Layer 6 of a small transformer language model trained on English Wikipedia (10 layers, counted from 0, width 128).
A neuron's activation on a vector x is GELU(gate . x) times (in . x), where the dot is the dot product.

Input weights of the MLP neurons that the questions are about. A number n stands for (n - 500) times 0.00052.
n2 gate: 406,465,475,573,571,475,390,590,458,368,441,296,659,328,647,460,459,470,507,477,503,590,276,486,611,657,566,385,679,594,638,466,680,383,486,518,617,473,476,418,705,561,567,514,219,452,477,403,612,515,361,421,395,343,584,560,557,553,570,520,511,673,413,587,514,298,518,532,390,430,590,545,283,745,633,555,517,408,608,480,545,472,504,580,753,672,442,340,585,545,691,417,268,406,470,413,423,726,678,629,586,352,635,556,515,705,629,387,460,119,316,536,391,365,648,614,492,302,401,500,342,610,471,424,466,688,533,353
n19 gate: 566,189,483,500,464,554,490,569,507,459,601,601,477,539,393,441,605,511,382,651,398,359,354,368,430,627,627,520,466,445,416,422,577,500,609,222,628,347,659,681,655,610,539,657,437,380,575,544,479,679,660,576,621,403,260,554,513,371,478,481,612,555,623,457,770,535,557,493,455,466,452,487,588,653,450,458,448,453,539,500,500,348,312,563,457,531,280,477,399,302,500,361,694,403,422,373,472,396,451,574,620,483,608,362,444,367,437,565,441,533,523,317,658,73,655,575,461,482,555,321,651,461,318,526,513,456,580,448
n47 gate: 681,444,464,532,508,553,355,475,401,406,571,474,500,537,516,717,391,637,441,854,778,586,375,716,326,341,550,460,354,271,388,415,333,495,331,319,645,344,256,256,434,508,360,432,351,701,305,333,365,682,504,465,516,296,433,424,446,512,266,564,488,454,638,484,492,533,384,408,432,604,484,562,552,520,707,350,677,496,508,384,654,539,427,367,208,562,369,350,600,649,314,496,702,595,538,483,538,476,652,544,288,521,474,643,304,283,405,449,376,345,358,459,412,536,332,855,624,415,116,339,588,500,618,551,390,493,700,605
n68 gate: 352,587,267,682,431,329,770,434,411,676,331,512,514,549,504,570,700,581,599,638,345,685,719,419,614,471,534,489,496,345,402,374,534,620,567,573,444,431,652,529,306,853,599,640,401,617,592,555,614,390,449,652,507,297,289,623,662,525,548,353,648,476,482,532,588,462,576,297,462,691,548,532,387,671,400,485,351,460,527,420,511,631,628,444,481,575,625,622,594,504,377,326,574,325,641,550,621,410,500,511,327,415,554,413,500,646,729,535,701,532,443,566,518,358,363,660,658,354,430,508,410,451,154,609,419,567,496,559
n2 in: 517,510,331,477,569,391,583,597,616,646,336,455,585,309,610,597,494,689,472,507,446,517,500,468,613,568,609,419,490,677,490,418,456,541,526,540,542,475,388,573,504,567,483,588,513,462,529,304,472,802,361,484,594,594,562,680,362,447,406,460,303,563,565,622,446,350,736,572,584,386,560,567,243,513,337,602,481,283,455,468,526,452,659,659,360,469,347,576,704,455,567,672,571,669,355,454,568,585,516,497,503,554,406,710,435,357,772,388,649,594,413,463,458,401,329,579,322,385,452,510,389,436,437,426,746,613,412,414
n19 in: 653,424,516,403,503,619,385,600,271,516,567,358,369,470,475,334,466,622,597,618,509,497,609,416,513,601,199,597,487,435,471,531,546,387,285,516,422,542,351,326,465,581,534,626,497,368,549,445,587,669,548,423,523,490,387,538,464,573,419,575,338,577,650,500,646,873,513,564,548,623,688,355,686,375,450,447,384,338,684,509,456,590,339,707,571,243,419,552,459,500,438,507,451,562,530,445,533,440,457,443,526,454,700,580,480,460,557,568,493,563,541,364,494,605,367,567,672,763,491,527,471,485,400,435,525,595,665,476
n47 in: 678,339,638,337,491,307,482,411,599,513,505,286,583,324,509,709,525,449,459,699,623,704,645,598,410,457,205,504,645,327,539,466,550,415,261,229,653,504,445,637,657,469,638,638,270,767,341,407,541,297,513,729,607,315,259,565,326,491,294,508,578,383,530,632,347,636,596,448,381,595,456,622,885,338,509,559,437,295,523,789,543,355,702,491,607,437,26,563,334,530,306,558,478,473,679,799,364,913,458,707,367,638,153,391,410,523,569,505,388,599,607,536,587,308,366,513,574,445,424,500,522,479,429,373,589,346,495,486
n68 in: 637,543,626,425,687,529,427,552,518,584,616,435,535,582,607,323,468,592,599,285,415,268,369,525,628,532,436,379,493,592,453,312,677,334,535,558,518,343,412,376,401,349,279,371,652,477,304,591,454,621,460,176,733,619,379,460,428,511,420,463,543,545,614,631,542,605,305,478,620,511,430,388,722,529,518,357,535,529,420,677,350,341,431,627,531,384,386,722,536,504,374,507,422,389,565,477,432,601,539,493,246,422,542,326,583,271,336,573,295,500,343,382,385,612,740,446,377,607,360,297,349,570,441,504,408,345,448,215

Each question shows a token from some text and the vector x that enters the MLP there. A number n stands for (n - 500) times 0.0091.

"s": 461,469,491,401,755,423,503,601,531,434,539,297,733,625,442,757,468,570,177,643,641,505,541,415,429,534,553,520,392,582,421,514,532,626,483,426,422,645,399,581,337,509,569,541,540,644,730,524,593,553,569,514,473,654,376,526,563,441,869,486,493,617,437,525,363,515,632,483,553,509,413,471,253,319,410,479,555,590,522,464,627,478,483,506,629,525,528,397,495,485,483,461,495,634,586,546,593,510,526,448,466,509,452,511,626,609,588,439,549,456,470,524,461,569,426,503,504,242,399,466,424,510,368,388,481,602,393,399
The three highest activations, in order: n2, n19, n47

" the": 583,500,468,433,446,374,644,551,507,501,458,375,652,416,512,504,561,529,377,634,537,387,555,550,549,358,548,482,526,632,448,540,607,599,552,420,531,545,590,427,439,435,472,555,601,581,689,517,613,612,556,435,476,596,496,436,438,640,924,468,518,480,671,349,551,373,653,530,483,254,471,727,539,416,354,416,658,550,328,403,574,531,635,512,559,425,510,482,515,510,520,449,494,538,528,540,685,502,450,557,464,449,481,578,503,489,396,304,511,341,465,475,526,363,371,468,711,361,408,417,564,578,335,410,511,506,463,415
Which of these neurons fires most? n2

" while": 289,247,659,350,599,441,604,663,557,431,619,398,428,531,424,587,520,581,285,611,515,525,397,426,475,470,575,520,515,579,447,397,432,647,543,435,513,558,706,565,521,449,284,458,649,555,761,469,540,542,586,478,538,557,413,450,509,523,847,420,427,351,561,369,495,586,531,470,638,338,412,572,404,311,409,274,382,540,434,509,574,560,349,455,666,332,434,456,481,499,480,523,462,558,411,691,566,503,376,586,494,610,481,495,533,391,438,397,599,489,439,591,470,374,522,508,464,399,332,545,457,410,450,411,440,390,449,593
Which of these neurons fires most? n68

"ob": 336,418,546,610,626,443,564,475,489,445,722,286,600,579,619,601,490,453,483,776,453,195,667,407,710,393,803,460,381,431,393,598,570,564,583,496,412,488,537,485,269,457,522,588,600,550,541,471,579,660,596,449,450,600,369,383,451,505,466,538,528,434,379,560,457,416,634,553,559,526,401,598,561,420,312,622,514,551,407,576,661,548,633,392,604,242,533,565,403,492,519,582,396,569,352,226,527,465,411,421,618,531,456,567,378,450,521,375,237,461,476,468,387,511,518,394,690,463,590,376,421,533,383,561,481,538,416,359
Which of these neurons fires most? n47

"ie": 384,405,492,450,666,436,549,332,457,621,603,409,652,694,632,601,541,368,351,609,616,359,384,511,581,471,572,492,409,639,453,550,480,512,542,536,434,538,474,603,316,523,685,489,491,619,528,344,465,589,454,434,625,644,547,313,554,620,693,602,443,525,300,490,481,483,683,518,590,325,411,694,337,332,426,331,430,538,383,539,450,527,794,283,651,668,690,500,490,523,388,490,630,482,411,491,561,499,476,456,669,519,468,601,593,494,516,448,500,387,553,377,455,407,335,334,729,340,527,477,396,501,585,400,550,601,460,506
Which of these neurons fires most? n19

" agent": 322,482,561,611,643,500,630,374,516,401,560,407,482,456,438,567,584,607,404,671,485,362,627,409,678,295,544,578,607,464,538,641,314,554,709,407,533,379,579,546,321,551,460,520,497,406,525,566,299,632,588,467,553,800,415,524,637,489,567,499,494,590,475,379,566,599,710,493,487,213,490,647,419,346,317,511,502,469,544,481,575,436,634,325,572,405,721,523,372,474,590,751,493,503,238,550,470,423,435,419,488,357,548,494,415,339,606,422,570,437,484,522,442,530,373,415,570,289,541,422,423,437,418,561,567,651,543,440
Which neuron fires most, and how strongly? n47, at about 0.26

"urb": 424,454,521,447,621,572,645,543,491,374,690,416,601,560,511,532,527,541,377,605,568,472,564,562,594,360,555,523,439,609,455,550,436,521,526,442,492,640,614,857,330,419,684,542,457,658,706,391,374,642,720,428,508,556,560,426,522,464,596,529,365,436,501,524,476,665,460,468,559,509,292,772,234,305,414,455,496,450,419,535,517,453,584,367,587,447,384,411,298,528,551,806,580,491,362,518,442,361,587,506,534,557,441,494,587,567,529,519,557,443,451,559,426,507,315,302,704,361,366,383,605,568,464,590,586,630,500,294
Which neuron fires most, and how strongly? n68, at about 0.18

"outh": 419,383,531,407,543,463,634,620,634,409,548,288,501,610,425,497,506,608,441,598,563,262,628,519,340,457,613,493,538,653,408,544,586,663,578,434,425,578,563,712,474,426,598,624,591,606,636,563,552,399,691,478,449,427,577,432,527,440,629,632,438,421,503,481,373,436,677,481,497,482,409,708,473,156,339,553,589,563,449,507,498,535,735,495,667,587,543,422,316,374,471,568,536,608,234,694,644,531,565,586,414,578,526,461,493,427,588,376,412,413,546,503,404,381,330,388,549,490,302,442,480,495,393,539,606,654,339,564
Which of these neurons fires most? n68

"ced": 485,476,728,460,572,515,600,555,547,434,678,359,434,521,556,558,576,619,333,714,686,321,670,523,494,320,552,581,473,438,463,488,599,523,593,287,394,529,500,535,278,474,638,591,475,443,676,408,422,549,685,449,535,623,420,421,489,524,671,624,488,477,458,712,480,566,473,537,569,464,415,641,339,341,340,579,572,464,520,498,304,494,443,474,574,605,555,393,413,368,449,428,600,503,195,464,493,512,389,386,468,592,606,507,516,548,352,620,690,462,536,467,556,485,326,351,463,303,445,379,365,589,318,388,500,691,384,380
Which neuron fires most, and how strongly? n19, at about 0.12